Layer 8 of a small transformer language model trained on English Wikipedia (14 layers, counted from 0, width 64).
A neuron adds its activation times its output weights to the MLP's output. To switch it off is to set its activation to zero at one token and run the rest of the model.
A neuron's activation on a vector x is SiLU(gate . x) times (in . x), where the dot is the dot product.

Input weights of the MLP neurons that the questions are about. A number n stands for n times 0.004.
n3 gate: 36 17 30 37 -41 17 -51 -2 2 11 0 -7 -2 -50 23 40 -1 -4 -44 -4 0 -20 9 35 21 7 5 25 63 -20 -16 -6 -88 11 -20 -1 -17 28 27 19 42 30 27 -47 -2 -21 -1 -48 19 9 -18 32 -34 -66 7 18 -15 28 -10 16 6 34 -52 -2
n10 gate: 14 10 16 71 4 43 -18 -28 48 20 16 7 3 3 -7 5 -23 8 13 21 -6 -41 66 -4 -28 -7 66 -6 12 -30 -50 2 -29 -16 73 -35 -4 -6 -20 21 -21 -18 -41 -54 12 -35 -5 -22 -18 -42 -29 15 14 -11 -47 -10 -19 36 -22 -7 10 35 -49 -32
n12 gate: 76 19 41 -27 -40 -1 11 27 28 11 -15 -41 16 -39 -50 -54 -27 -2 -17 10 12 -39 -7 -11 -7 30 46 18 42 -2 -11 4 -22 -82 -33 56 -3 43 77 -6 21 12 -6 24 -20 -18 -38 -9 7 33 38 -64 29 -7 21 1 -8 26 22 -13 13 -5 38 -17
n19 gate: 22 -23 0 16 9 0 54 -5 -28 -16 47 8 69 57 -15 -9 4 -53 43 -38 24 23 -3 34 1 51 57 0 42 -43 30 2 -14 -21 -10 -54 14 -21 25 19 -10 -38 15 2 41 0 -8 14 -31 -13 -18 -18 48 -26 46 -27 -26 -21 36 -31 -19 -34 -13 -31
n20 gate: 41 -5 -11 15 -7 62 -19 -5 17 -36 -9 -44 -45 -2 -9 -17 6 -29 -6 24 9 19 45 -19 -16 14 28 -3 -21 35 -9 -11 69 -23 -7 -30 48 1 4 -30 -48 -32 -11 20 3 -22 -29 12 0 46 10 -14 31 -4 12 19 -36 -19 -38 -23 19 24 3 13
n22 gate: -16 -12 16 -16 1 8 39 0 18 31 -20 3 -13 9 26 4 21 -4 -31 22 -17 -32 11 33 12 -11 -30 5 -3 -20 28 28 -7 24 -12 54 -63 -21 -3 35 -1 58 -95 -62 -14 -22 -12 -21 24 4 -17 -50 -9 -10 -20 0 4 -7 0 10 69 33 46 27
n24 gate: 17 -33 4 7 27 -8 15 31 31 -2 -58 33 20 7 19 31 46 5 -47 -3 -4 -24 -41 -8 22 22 37 15 -23 -50 -29 19 -17 -7 52 3 -23 24 6 -31 -13 4 19 25 17 32 -34 12 -19 -21 -39 10 2 -18 40 -41 -3 -62 -24 -28 61 -10 1 -13
n28 gate: -47 34 10 -32 6 15 36 -32 16 -32 3 -45 -22 35 12 -28 1 9 36 -33 -14 37 -5 -1 0 36 35 -44 -10 -25 22 45 6 7 -11 -14 27 -13 -32 14 25 10 -8 6 12 -32 23 -30 -1 21 -56 11 25 -5 31 -8 -55 -34 33 23 12 -15 9 20
n29 gate: -34 7 25 14 -48 -8 -16 41 15 5 50 15 -25 29 -30 -23 6 -25 15 -12 -24 -53 25 -8 3 59 -18 49 -8 21 -52 -19 12 14 -17 -27 -35 8 3 12 4 -25 -6 2 -59 23 -36 -13 -6 -19 -1 -74 -11 -15 -40 -6 -20 -49 61 -73 46 37 30 -9
n33 gate: -50 15 -32 34 -38 17 -35 -5 -13 -9 68 -13 -25 -9 -15 4 -50 -25 -1 6 37 -29 23 -10 27 6 14 -54 2 28 43 4 1 36 29 8 -3 -10 -10 2 -50 11 34 9 -53 -4 35 -63 -22 -37 -23 -3 -42 -31 6 12 13 0 7 68 -11 -7 17 -12
n37 gate: -36 21 32 12 -16 7 3 -40 -34 19 -2 10 -12 -49 -12 46 25 -50 -10 -3 65 -10 20 6 -7 56 34 28 -19 27 9 -56 33 -19 19 -5 -14 31 -14 51 22 38 -16 -18 -44 2 -35 -18 35 -3 25 0 24 -3 -9 -37 23 30 -41 14 -68 -1 -27 -28
n83 gate: 12 -4 21 16 29 -7 41 -26 10 -6 -6 53 -19 -18 -4 23 9 -32 -13 22 -64 1 20 -48 6 -52 -19 47 2 38 10 25 2 66 36 -23 -38 -16 -35 -9 -31 2 28 -7 -17 11 12 -28 1 -4 23 22 -25 36 0 -47 -31 -11 -33 18 4 0 45 -28
n96 gate: -31 -16 -10 17 -28 13 -1 14 -2 -14 3 -14 -28 -6 -42 21 -6 48 -8 27 13 -20 -6 -10 44 21 68 58 25 6 30 28 -14 4 -10 6 -20 39 6 3 -19 12 -2 -49 8 -54 17 -68 -21 45 -4 1 -16 0 -35 5 7 20 -40 12 35 26 1 -27
n97 gate: 2 -14 7 42 3 -18 -15 -15 22 22 -1 -2 5 -50 -24 -14 -30 18 30 15 57 -9 -43 32 4 -24 40 79 -6 8 7 20 30 -36 -11 1 66 -5 39 31 16 0 -21 7 22 -5 -1 12 15 -23 24 -30 -11 38 14 16 -29 -37 -33 5 -34 -7 18 -42
n102 gate: -38 -30 -33 32 -21 6 -11 -4 59 -10 16 77 -32 20 -28 47 0 -21 -6 42 -8 -12 -27 38 8 -7 -29 7 -17 -11 -36 -12 38 2 18 3 -17 -13 -6 1 -28 27 -26 -19 35 -56 34 0 10 -42 48 -16 9 19 -5 -20 7 -47 5 19 -20 11 -9 -61
n117 gate: 43 -31 45 -9 2 -28 0 -1 58 -19 59 11 -27 3 18 5 15 28 -5 33 24 -16 -29 0 -12 43 5 18 -41 54 8 -40 47 -14 -10 9 22 54 26 -12 -7 -30 -3 -40 -36 -35 -7 2 -20 21 -28 -5 31 -28 -28 34 -30 -54 20 -51 -35 -33 44 -6
n3 in: 6 20 43 21 -11 29 40 3 -11 -8 37 8 -9 -13 17 -32 -7 15 -13 47 36 21 73 64 -13 3 -23 -36 31 14 -41 9 49 -24 -44 -6 1 34 33 37 14 34 14 8 10 75 19 -27 3 -29 25 22 -19 -57 2 -33 -73 -19 -11 -15 36 2 -13 -6
n10 in: -8 -15 4 -56 -13 0 -2 -11 14 57 20 22 -1 30 -55 15 -26 51 13 15 7 6 -60 30 26 -26 16 -20 -93 20 -4 -20 30 -19 -14 -21 -63 43 7 3 21 -35 40 -8 12 -11 13 9 5 1 28 -34 23 5 -6 19 -33 33 -5 9 -1 -32 16 14
n12 in: 6 -10 0 -12 -1 -11 -10 50 -1 1 -1 -59 -39 -52 -9 -6 -5 -22 -8 -36 40 14 -23 -35 1 19 5 -23 -18 46 -8 9 -19 19 13 -34 31 14 15 8 9 -3 78 8 -23 -83 -21 47 -13 -9 21 -47 6 18 -41 24 -28 -8 -20 1 37 -34 -1 -25
n19 in: 38 21 -1 38 -2 -5 -44 29 15 -36 59 -28 -2 84 12 -56 4 24 -30 -17 15 -16 -14 39 50 -5 -25 -54 -17 3 24 -41 -9 63 13 -18 -4 25 -24 6 -19 35 -28 -3 -53 -10 38 -32 -33 3 19 -16 6 26 36 -22 12 -1 -2 16 60 -52 36 -13
n20 in: -12 26 -19 20 20 -41 59 24 -10 -14 -8 5 -18 -8 -35 -44 -9 -29 -67 -24 -51 8 33 34 -36 -20 46 5 -58 33 -18 -57 18 5 -20 -14 18 3 52 -8 26 -30 -10 3 11 -4 -25 11 9 -12 -25 33 28 36 8 -27 -32 -1 11 -13 -31 -29 17 -38
n22 in: 3 -67 -16 4 24 25 -18 22 -41 1 3 16 23 -7 25 5 -18 -21 -6 -26 -8 -26 31 -42 -63 7 22 -21 47 2 -77 2 -37 -15 18 -8 34 14 9 -39 30 -39 62 33 64 20 -37 13 21 14 -13 -1 -12 -26 -14 -43 -57 19 5 -3 -1 -11 -44 15
n24 in: 3 31 -5 22 -58 -15 44 -6 52 1 -26 -12 -9 1 -15 -57 18 -7 29 7 -28 36 68 -32 -31 4 -57 -20 -27 -27 -28 59 -14 8 0 -3 24 -2 -6 18 -19 13 27 -32 -16 7 13 -10 13 -40 13 12 -24 27 -7 42 -11 -26 5 -20 -2 40 -62 6
n28 in: 13 -28 -15 -46 45 3 38 -35 -5 20 -8 32 13 2 10 2 26 16 -45 -12 -54 -19 -14 -34 11 21 -12 -22 -33 -30 -25 40 -26 -33 -43 2 -22 -37 14 -2 -21 -84 -22 -30 16 -30 25 -28 13 -24 57 58 26 1 17 -5 3 -10 22 45 2 7 -2 42
n29 in: 28 34 32 33 21 -2 4 3 76 20 -6 7 -9 -24 11 -27 -42 -18 73 -7 1 -24 22 -36 -20 -44 -13 -21 -14 -34 -18 -6 2 3 -13 0 -21 -30 -34 -20 31 -15 -39 13 37 24 25 -9 12 -31 28 -17 -27 13 -86 -24 -8 1 -52 -27 -41 -14 -19 -19
n33 in: 5 -11 -16 19 8 5 12 33 8 34 -21 24 13 -13 -4 6 36 11 -12 1 5 10 56 27 -1 -18 45 27 -15 30 -29 -4 -9 -20 -68 3 65 14 -43 31 3 -7 27 -41 23 -24 27 61 -6 12 35 25 19 -16 24 -53 -44 -3 -1 -19 25 0 62 23
n37 in: 36 -73 -5 29 21 39 58 8 -5 59 -17 4 8 -25 -13 -31 -71 -84 26 -30 -24 39 9 -1 9 -32 1 -2 -6 -28 -14 13 -33 15 3 -4 15 -15 36 1 31 31 11 22 -7 22 -20 26 -6 36 -81 33 38 -6 -25 4 -16 -20 -19 -1 17 3 23 13
n83 in: -19 -25 2 20 -37 -25 -8 4 26 15 -2 12 2 -24 12 -29 11 6 -15 3 52 -2 -18 64 14 70 27 -12 -11 8 -21 -15 -9 -49 2 -27 -18 4 23 -76 -37 -42 -53 -41 -7 1 -11 33 10 26 -20 -9 18 -15 -4 8 26 -4 52 -6 7 -33 21 14
n96 in: 19 22 -45 42 -19 29 -21 -4 61 -17 11 -46 -13 -21 17 13 27 32 31 -17 46 26 -40 -12 10 11 9 -3 -28 35 59 13 49 45 49 23 1 48 26 -12 -38 -16 38 11 57 -8 -19 -76 14 13 38 9 -25 22 -12 66 -44 13 19 6 -46 50 61 -29
n97 in: -12 18 45 7 -48 1 6 -1 -59 52 -2 11 7 -38 -41 -16 11 -9 5 30 25 -35 3 -13 -12 17 29 55 4 24 12 58 -8 18 44 -26 24 6 17 -24 26 15 -48 26 -16 -16 -9 51 16 -22 1 21 -6 -41 -29 -86 5 -8 10 -28 -8 20 33 -24
n102 in: 1 -3 48 -45 3 18 11 7 9 10 59 21 -50 17 40 35 -20 -21 1 18 -14 -15 33 37 6 1 22 16 16 8 34 -26 0 22 26 -10 -42 26 -22 -21 32 -39 -61 -47 10 -16 41 5 -27 15 -61 21 -9 16 -53 21 -48 43 14 18 -19 -9 17 29
n117 in: 11 -60 38 8 34 -20 -5 12 38 -22 6 8 11 -8 -54 22 39 -26 10 6 26 -3 8 25 -11 40 -7 73 -50 -24 38 -1 -1 -2 -40 -13 31 18 14 -22 -26 24 -3 -19 -25 -83 -2 7 8 -5 -53 11 -30 -36 -11 38 21 -35 21 -38 20 -14 -20 4

Output weights of the MLP neurons that the questions are about. A number n stands for n times 0.0046.
n3: 1 17 -9 -2 6 35 -10 7 48 22 -21 -7 -38 -15 15 -6 5 -2 24 18 9 -7 10 47 -22 13 -6 14 -27 15 2 13 -26 6 -15 -47 1 66 55 19 5 38 -47 -17 8 51 -29 11 13 -1 44 -2 -32 11 13 -12 -13 -65 -8 -28 36 10 -39 -31
n10: -16 40 -16 34 12 2 46 7 4 -2 40 31 -10 13 13 36 -30 -12 12 19 -15 2 -6 14 60 -20 51 -49 0 -4 -37 19 54 -28 -44 -25 -13 -9 24 12 -26 -28 -10 -19 6 -42 -15 36 16 -17 -36 -8 7 -4 -15 14 29 -18 -20 -16 3 -7 8 44
n12: 12 23 -24 -44 -12 3 36 -2 -22 -6 3 -18 33 33 -13 0 2 3 -11 -12 15 -50 -18 7 -5 -6 12 10 11 -3 15 55 27 -17 -17 19 -36 14 3 -5 20 -13 -51 43 39 67 -4 32 40 14 -7 -27 -26 24 -13 -10 -37 30 -21 4 -4 6 -10 -5
n19: 27 19 -27 54 -8 -9 -85 34 -14 4 -4 39 42 18 34 -6 -16 -50 -22 -4 37 15 9 15 -5 -46 43 17 16 -45 -30 -37 13 -3 48 6 -29 7 -27 -24 -16 -44 10 -18 11 22 4 46 21 -35 28 16 -13 1 -23 2 -21 16 16 -11 -22 -58 -11 -26
n20: 31 64 22 -4 11 -25 -13 5 -39 -15 -10 14 23 -30 68 -27 -34 -13 -69 -14 14 -15 -14 -13 -8 -36 -12 -2 25 -7 24 -3 -19 29 -13 16 8 -6 -4 9 -46 -15 -9 14 27 -17 -34 -10 -1 -30 -63 1 -12 10 -19 22 14 -60 13 -28 10 4 31 -14
n22: 35 -8 -34 -26 -14 3 50 3 -34 3 10 -4 32 0 12 14 29 0 -32 -46 7 4 13 -41 -4 42 -12 -2 -27 -25 -37 -37 -7 -5 -54 38 20 15 48 -4 -30 33 -7 -10 -24 15 -48 -54 17 32 34 -19 8 17 -1 -21 -10 -40 5 -24 38 31 -23 -7
n24: -32 -21 6 -12 -2 18 -43 24 -30 17 37 -1 -5 6 -43 6 5 -38 23 -10 40 -3 -23 -9 5 -14 7 -3 40 18 -23 -31 10 23 4 -29 -10 -7 -36 -20 31 28 -11 7 9 33 -12 14 -3 35 95 30 25 10 -27 20 -9 6 -19 -17 -32 24 -7 -26
n28: -17 7 -8 7 -30 19 8 -5 -14 -21 70 -16 4 -17 -33 -9 -30 2 49 -15 -5 15 32 40 -33 11 53 -19 -17 20 8 3 -4 19 22 -7 43 27 -11 -1 46 17 -49 -5 31 -13 5 56 -14 -30 -14 -47 15 -2 -2 -15 10 -13 9 0 -9 -13 34 -9
n29: -36 27 -11 19 52 84 -39 25 7 -16 51 31 -17 7 -15 -17 -15 50 19 20 5 -1 36 17 -8 39 45 -26 13 11 27 -22 -8 13 19 -17 -23 -13 -26 2 -19 20 13 8 21 1 -12 -16 -9 -10 -36 9 -15 -28 -9 -14 -41 -17 -3 11 -35 24 14 -5
n33: 32 -45 -25 5 -32 -28 20 3 -21 8 20 35 52 -7 4 -11 -2 -26 5 44 11 -1 -17 7 -21 1 3 -23 10 5 0 -13 5 29 -55 -9 -10 58 36 -39 14 -9 2 -13 44 7 -16 20 -5 -2 92 28 21 25 5 7 33 16 -47 -24 -12 -30 24 25
n37: -21 -40 -8 33 49 -15 -76 2 1 -16 31 1 -4 25 -19 40 -21 10 10 3 17 -28 -10 -14 10 -19 -29 -19 -22 23 -30 42 0 21 -48 21 22 -14 -39 70 -14 5 18 -8 -29 37 1 -23 -17 1 -6 -26 6 8 13 -37 -12 -12 -23 -12 25 -42 -2 24
n83: 9 1 -26 -28 -17 55 19 57 44 8 31 9 2 35 -25 35 -10 -15 26 -36 -33 22 15 -10 -15 16 38 12 10 -5 -3 7 -5 -37 0 -14 24 2 55 9 -39 1 -24 4 -2 47 -4 -2 -42 -18 19 4 14 43 3 -21 38 27 15 12 23 1 6 -5
n96: -25 9 7 28 17 64 -12 33 -7 -5 24 30 -35 -4 15 53 17 64 29 -12 26 51 -6 -8 -16 7 21 50 -28 20 45 22 26 -14 62 13 -5 29 55 -26 -41 22 36 1 19 37 -27 18 -11 3 -31 -14 12 -30 43 25 -35 -16 25 -25 22 -40 35 18
n97: -28 -50 10 9 4 10 3 -17 9 -8 2 -4 7 11 9 -10 -3 29 3 50 3 -3 -41 33 -7 0 12 -26 22 -1 -5 -17 30 7 11 24 -26 -53 24 -84 -23 -3 12 -31 16 12 -26 9 -3 -27 34 19 8 -1 38 28 -38 15 -1 -9 46 9 19 -21
n102: -27 4 -19 -7 38 -11 -17 28 -26 13 21 -66 -10 23 -38 -7 24 46 -13 22 27 22 4 29 -55 -22 -7 -53 -1 32 -39 -13 -10 9 -36 -48 22 24 35 -9 3 11 0 -9 32 -11 -14 5 -11 1 28 -13 9 -20 11 6 -2 -7 22 -32 46 38 -12 53
n117: -28 16 10 -11 18 2 -10 5 6 22 22 -8 -5 -11 -29 -11 22 32 -22 -12 -1 11 14 24 39 15 -7 3 -51 21 -11 -44 -35 -5 3 18 9 -64 -4 13 7 11 -35 3 35 28 -33 12 28 15 -72 14 2 18 14 17 17 34 -31 -13 0 -38 2 -13

Each question names a token from some text and the token that comes next. It shows the vector x that enters the MLP there. A number n stands for n times 0.031.

Then comes g, the gradient of the next token's log-probability with respect to the MLP's output, scaled to length 1. A neuron's effect is roughly proportional to its activation times (output weights . g). A number n stands for n times 0.005.

" November", then " of"
x: 0 -25 -35 48 25 -26 23 1 1 21 -2 20 -41 -36 34 25 -18 -21 -4 1 -8 21 -43 16 2 22 -4 -9 -9 -31 23 -3 -20 -65 -12 -11 -32 -11 -27 -11 21 3 31 10 5 -31 31 5 9 -5 -35 25 -47 35 -20 9 -20 10 -14 -23 -33 18 5 19
g: 25 65 -9 -14 -15 -36 -4 17 -8 -13 -7 31 -8 4 -35 8 -10 -1 14 24 -16 8 22 35 -8 -35 11 -33 0 -18 19 10 -23 3 -22 22 22 23 -16 28 -25 -39 0 -29 4 -60 48 15 16 10 -11 18 31 15 -1 -7 -25 49 -52 -3 11 -58 16 8
Which neuron, switched off, lowers the next token's probability most? n3

" F", then "ly"
x: 8 -22 -4 18 -16 -19 19 -6 -14 -39 29 37 -12 15 -15 8 -17 0 3 21 -20 -33 -16 30 -14 24 -17 -23 -10 28 6 -43 36 -31 -8 32 -34 1 -44 21 11 0 -19 8 17 15 52 9 17 37 -22 12 -3 3 84 14 -3 -3 -3 -12 -26 19 0 38
g: -40 30 -2 18 42 11 -22 13 19 -17 17 23 59 2 -14 47 -8 20 24 26 -7 11 -1 45 -34 54 0 57 23 -41 42 -10 12 -20 -12 -21 -5 -13 13 40 -16 -20 17 -6 -18 18 -11 2 -6 -8 -52 8 12 -21 -9 -32 26 6 -21 19 -11 11 30 -2
Which neuron, switched off, lowers the next token's probability most? n96

"L", then "."
x: -22 11 14 -4 27 2 -45 -5 8 40 -6 -1 -41 13 -3 -53 1 14 -13 -13 11 22 -19 4 3 -5 -32 -9 -6 30 -8 -11 8 2 19 32 -16 -20 -54 11 -33 -12 5 -18 -30 0 37 64 6 13 -36 -13 -21 4 14 44 10 52 -17 -21 -21 -8 33 -14
g: -1 23 17 22 -12 17 0 16 -20 -9 -19 -17 2 24 -12 1 22 14 15 8 -26 -5 -60 -19 38 14 5 -31 34 -16 37 7 7 5 8 -67 28 56 -58 7 33 20 6 2 22 17 10 23 -34 -9 -29 21 2 -47 33 -34 -28 33 -16 0 1 23 -9 -14
Which two neurons, each switched off alone, lower its probability most, in order? n22, n19

" of", then " the"
x: 1 -26 13 5 -4 6 38 -9 20 31 6 46 14 -14 1 -51 3 -10 28 -5 -24 28 -18 -3 -9 8 15 1 14 -1 10 -38 2 -32 -2 39 19 -24 -94 11 -5 -4 31 2 21 8 34 12 18 9 -63 -13 14 -15 -6 -6 2 -14 -4 -24 13 7 1 -33
g: 0 8 -20 17 17 42 49 -13 -16 -15 -20 -18 40 -17 5 -10 12 8 41 -18 -33 15 -6 2 -45 18 21 10 -34 17 22 -33 -20 1 -41 -58 -24 11 -46 44 33 0 34 5 17 -10 -28 -6 14 -4 14 -19 54 4 15 37 -25 -3 -7 -40 20 -18 1 -1
Which neuron, switched off, raises the next token's probability most? n28

" he", then " con"
x: 10 1 -37 -9 38 -7 21 8 14 31 -1 33 -28 -16 -2 48 -10 4 -27 12 -19 -20 20 31 -15 -5 47 22 -8 32 0 -12 0 -32 22 31 29 -13 -5 -17 -24 -24 9 26 -33 -22 -31 10 21 0 -43 35 -7 40 67 -33 -6 -18 -34 -6 0 13 6 18
g: 25 -12 17 -17 14 9 40 -22 -42 16 -16 37 -1 28 -10 -14 19 -18 22 -35 -13 26 -12 -2 0 44 -41 0 7 -6 -40 -18 -12 -32 4 -13 -5 6 -4 50 21 26 25 24 -1 -62 -19 -4 -21 -39 -48 -11 22 -24 -21 -18 -38 -14 27 -31 1 -2 38 -32
Which neuron, switched off, lowers the next token's probability most? n24

"at", then " |"
x: 10 23 14 15 6 16 11 -6 -16 20 30 17 -16 -39 3 -82 -17 40 13 0 -7 -22 20 40 12 40 -6 -5 -15 14 7 -8 -17 -32 10 -5 -13 -20 22 -18 37 -19 -6 33 18 -44 -25 34 48 30 -17 13 -13 27 16 4 -31 10 18 -21 15 -38 -39 -12
g: -23 16 -15 20 40 19 15 1 -15 -58 16 11 -6 7 10 23 59 50 28 0 -26 -7 -24 0 -44 -42 -44 -6 -49 -18 7 11 15 -37 31 24 5 -11 -36 -24 -21 8 12 13 8 15 26 37 16 -1 -19 10 -16 19 19 22 9 55 -15 -2 4 -17 29 13
Which neuron, switched off, lowers the next token's probability most? n12

" L", then "ett"
x: -2 -4 9 16 15 21 9 -32 37 -21 -35 8 -32 25 22 -25 -30 11 -17 34 -1 18 13 -18 3 34 -3 -61 -15 13 -5 -32 14 -7 19 27 -8 -13 -24 6 22 11 28 17 -17 -3 19 36 6 37 -19 -20 -10 30 60 10 -10 7 -33 -17 -2 52 -2 32
g: 40 3 -2 -36 -5 48 -33 -6 50 1 20 38 14 10 -13 10 -29 19 -24 -29 15 21 -7 9 -16 -23 22 13 -13 12 25 29 56 22 8 4 4 49 -16 -9 7 4 32 0 0 0 -23 8 12 20 37 -12 -34 10 -16 17 33 35 -8 15 24 -16 -25 78
Which neuron, switched off, lowers the next token's probability most? n20

" in", then " three"
x: 19 -44 -10 5 7 -3 64 9 4 6 -27 18 -2 4 6 4 5 -9 3 -20 1 16 -18 -20 -22 22 1 -8 28 -1 -10 -33 23 -35 8 7 -5 -27 -68 18 9 -13 1 -15 33 -29 9 8 20 15 -66 -1 -7 11 0 9 -15 -21 -17 -43 32 -1 12 -15
g: -11 -13 -8 -27 21 -14 25 -42 25 24 33 1 -19 3 -8 12 15 52 -24 42 -25 -19 44 -60 32 -57 9 -10 10 34 -10 5 14 1 8 -9 -54 38 5 -25 9 -5 40 34 -23 19 -9 15 28 -8 -10 -11 29 5 23 21 -22 -6 24 -17 1 -6 24 -32
Which neuron, switched off, lowers the next token's probability most? n19

"ab", then "ay"
x: 1 37 39 -1 -12 -9 1 -1 -19 22 18 40 -12 -58 -2 -38 -4 26 -15 -11 36 18 3 62 -8 35 -28 16 13 7 29 -36 19 -34 -21 -27 -24 -49 29 -23 -8 -3 -14 0 -1 17 -26 36 32 36 -4 22 -16 11 42 -24 -6 18 14 -11 -20 8 -9 -13
g: 25 -6 32 18 -13 57 15 -46 -10 25 14 62 5 -10 -17 -3 -9 -39 -58 -1 -2 -21 8 7 9 18 -6 -14 -6 12 -2 28 -16 34 -28 7 -7 20 -7 -21 -13 -48 30 15 -13 -27 -26 -39 -28 13 14 11 8 -64 5 -14 1 -6 -38 12 3 44 -15 -28
Which two neurons, each switched off alone, lower its probability most, in order? n83, n12

"ife", then " Gu"
x: 18 35 -22 2 -10 13 10 10 23 -6 -19 -2 -18 -37 18 -2 -20 10 -23 10 -6 -5 -27 21 0 -16 -14 -9 -4 13 3 2 8 -69 -15 35 49 -17 -57 52 -25 30 11 13 -13 -19 18 28 26 45 -21 29 -3 -13 -7 -37 -22 35 -19 -38 -22 14 -6 -19
g: 20 -35 -15 -24 8 -20 -14 -4 7 -35 7 2 47 -2 -2 -26 5 16 -10 3 -7 -42 2 18 30 36 -8 31 -7 21 -30 -12 13 -4 15 -3 -19 -24 37 -11 -53 42 -63 -14 20 9 40 -16 -9 43 -41 -26 -26 -12 -36 -19 -10 -14 30 28 4 44 -15 -22
Which neuron, switched off, raises the next token's probability most? n19

" |", then " T"
x: -7 -27 -5 7 -16 -15 28 -15 23 -3 17 4 -27 -22 -5 28 5 -27 -30 15 11 4 -32 -10 -11 26 -28 1 11 11 -11 2 -2 -20 39 37 -7 -57 -52 -3 -29 15 9 -15 -9 -2 30 -4 30 -2 -75 -2 -42 25 5 7 -2 11 -1 -9 -19 17 7 -16
g: 7 8 -20 -2 5 -55 16 20 -2 -20 -21 -12 -18 21 5 -51 68 -20 -22 6 -4 -19 6 -8 19 -50 1 36 -16 46 14 -11 -22 5 -30 -16 33 -13 2 -30 -16 -45 -10 -9 7 12 77 27 0 40 -6 -5 2 13 -5 -40 -2 2 6 5 12 34 -10 -20
Which neuron, switched off, lowers the next token's probability most? n102

" |", then " Ar"
x: 0 -19 -5 4 -17 -17 30 -9 29 2 23 7 -31 -18 -5 33 -1 -28 -33 30 11 -14 -31 -3 -6 18 -23 2 6 7 -1 5 -3 -15 45 15 -16 -53 -57 -5 -19 16 1 -13 -9 -3 32 9 37 -4 -75 -6 -38 19 2 -2 -9 -8 -5 -16 -23 0 12 -10
g: 3 10 17 -31 15 -8 -70 -9 -5 36 7 11 24 -30 6 -23 53 -53 38 31 12 -23 -24 -21 -20 -25 32 16 -7 19 -1 12 -31 -28 -15 14 51 -19 -18 6 -11 20 -14 14 45 -39 -6 7 -1 43 3 17 -13 8 -21 -55 -9 -11 -19 -13 16 -17 -2 3
Which neuron, switched off, lowers the next token's probability most? n102

" c", then "ast"
x: 34 17 -52 19 -1 -8 1 4 -19 7 2 11 -28 24 26 -20 -9 29 25 12 -34 -48 24 -9 -3 7 -20 6 10 31 22 -44 -20 -6 2 14 -17 4 -67 8 -43 -30 -10 -1 26 -19 31 7 19 1 -5 3 -47 30 66 14 8 -18 27 -14 16 18 9 -25
g: 15 13 -19 22 5 5 -7 -32 -7 -8 -21 8 26 -16 -2 26 3 -7 33 -6 -8 32 24 -7 -26 16 -12 -25 -51 17 25 26 -1 22 -18 34 -11 19 12 14 -7 5 -23 -23 -17 27 62 14 5 27 -12 -43 -29 13 -16 33 -2 -33 -61 30 77 26 -10 9
Which neuron, switched off, lowers the next token's probability most? n37

"ate", then " in"
x: -27 21 -22 6 12 -23 -1 -42 29 27 -38 1 -26 -37 1 46 36 13 40 -24 2 22 -20 32 -6 31 -29 -16 3 -25 4 16 -7 -58 3 15 34 -7 -61 31 -37 3 8 -3 37 -8 29 25 20 24 -39 6 -4 23 -16 -21 30 10 18 -2 0 19 -2 -3
g: -20 42 7 9 -21 -4 26 -36 17 -6 -9 -19 0 -28 15 13 21 -30 22 -16 2 47 -37 18 1 16 -2 -27 -18 -12 56 3 -6 4 -17 -15 15 15 -39 -48 56 15 56 -7 -22 -1 -41 -15 6 -1 10 -5 -26 15 4 32 -14 31 -4 -64 -28 -16 4 25
Which two neurons, each switched off alone, lower its probability most, in order? n83, n37

"ian", then " C"
x: -28 22 -22 12 -29 -41 -14 -26 24 15 -48 2 -23 -13 27 3 12 0 2 -44 3 30 -26 16 7 3 -25 5 -15 7 -34 -9 14 -48 -17 15 41 -7 -42 44 -58 18 12 1 13 -2 -5 33 29 14 -42 13 -21 10 19 -41 -25 -2 4 -12 14 37 3 -22
g: 25 -23 8 -3 20 23 -1 15 -7 -28 -7 -17 -4 11 -10 -27 -29 17 9 17 7 -31 -12 34 -14 -30 -5 24 -6 16 1 38 0 9 18 50 36 -32 32 35 -23 6 28 24 21 -16 84 18 5 26 -14 -25 1 -17 -44 -34 -30 4 40 -4 -10 52 -19 -11
Which neuron, switched off, raises the next token's probability most? n24

" as", then ":"
x: 8 -24 5 4 -10 -1 38 -16 31 -1 3 6 1 -1 7 5 13 -29 -17 -1 -1 3 -24 -3 -15 14 -5 7 22 -15 -3 -17 3 -49 33 -7 0 -29 -64 7 -10 -9 22 23 1 -19 39 -1 6 17 -81 -25 7 47 -8 -2 -22 -4 4 -14 33 -18 -5 -6
g: -19 -5 16 26 -8 31 9 -5 27 -34 11 18 -50 13 30 -1 2 24 4 -7 31 -23 5 -23 26 -30 -27 -40 16 -36 33 19 -2 14 -23 -18 5 -9 -3 61 -24 -7 4 14 -1 15 0 5 -46 -25 10 20 -38 37 -11 30 -23 37 -41 41 -25 -54 -18 4
Which neuron, switched off, lowers the next token's probability most? n28

"1", then "8"
x: 13 -32 16 46 -35 -1 -43 0 -3 -1 12 49 2 -22 5 -21 -12 2 -26 29 32 11 -6 7 -8 17 4 -29 11 2 -6 1 -3 -26 -3 -6 -20 44 -45 26 27 -28 51 -21 28 -9 3 33 25 -25 -12 35 -50 44 1 -6 -39 12 -7 0 14 24 18 19
g: -21 -10 21 33 -19 -2 -32 24 48 39 31 25 0 18 12 -16 2 31 -28 19 -25 27 7 -4 -10 15 17 -7 -12 2 74 -3 -18 -5 36 -14 -30 -20 21 -48 30 28 -2 31 -29 -11 14 9 -11 56 36 -11 -34 0 -49 14 6 2 -26 -14 -2 -5 7 28
Which neuron, switched off, raises the next token's probability most? n10

" ", then "1"
x: 9 -40 15 43 -8 21 -3 -26 0 -13 21 40 -67 8 -17 17 5 -8 -2 -4 35 -9 6 0 -37 12 -15 -16 0 -14 -3 -16 -25 -28 23 34 -15 -29 5 4 -14 -6 24 5 40 -31 2 8 27 26 -5 0 -61 58 -6 15 -12 -15 -4 -21 17 -17 1 9
g: -6 2 -18 -3 -26 11 -16 -4 -10 -3 15 61 -19 -24 28 -28 6 -23 -19 -12 -9 75 -21 -4 -14 3 -26 -26 20 15 -15 8 -9 22 0 -44 1 52 39 -12 -8 -40 -29 32 -32 -13 42 13 24 33 -19 -28 -16 -2 -22 13 -11 20 34 -1 -15 8 -54 -12
Which neuron, switched off, lowers the next token's probability most? n97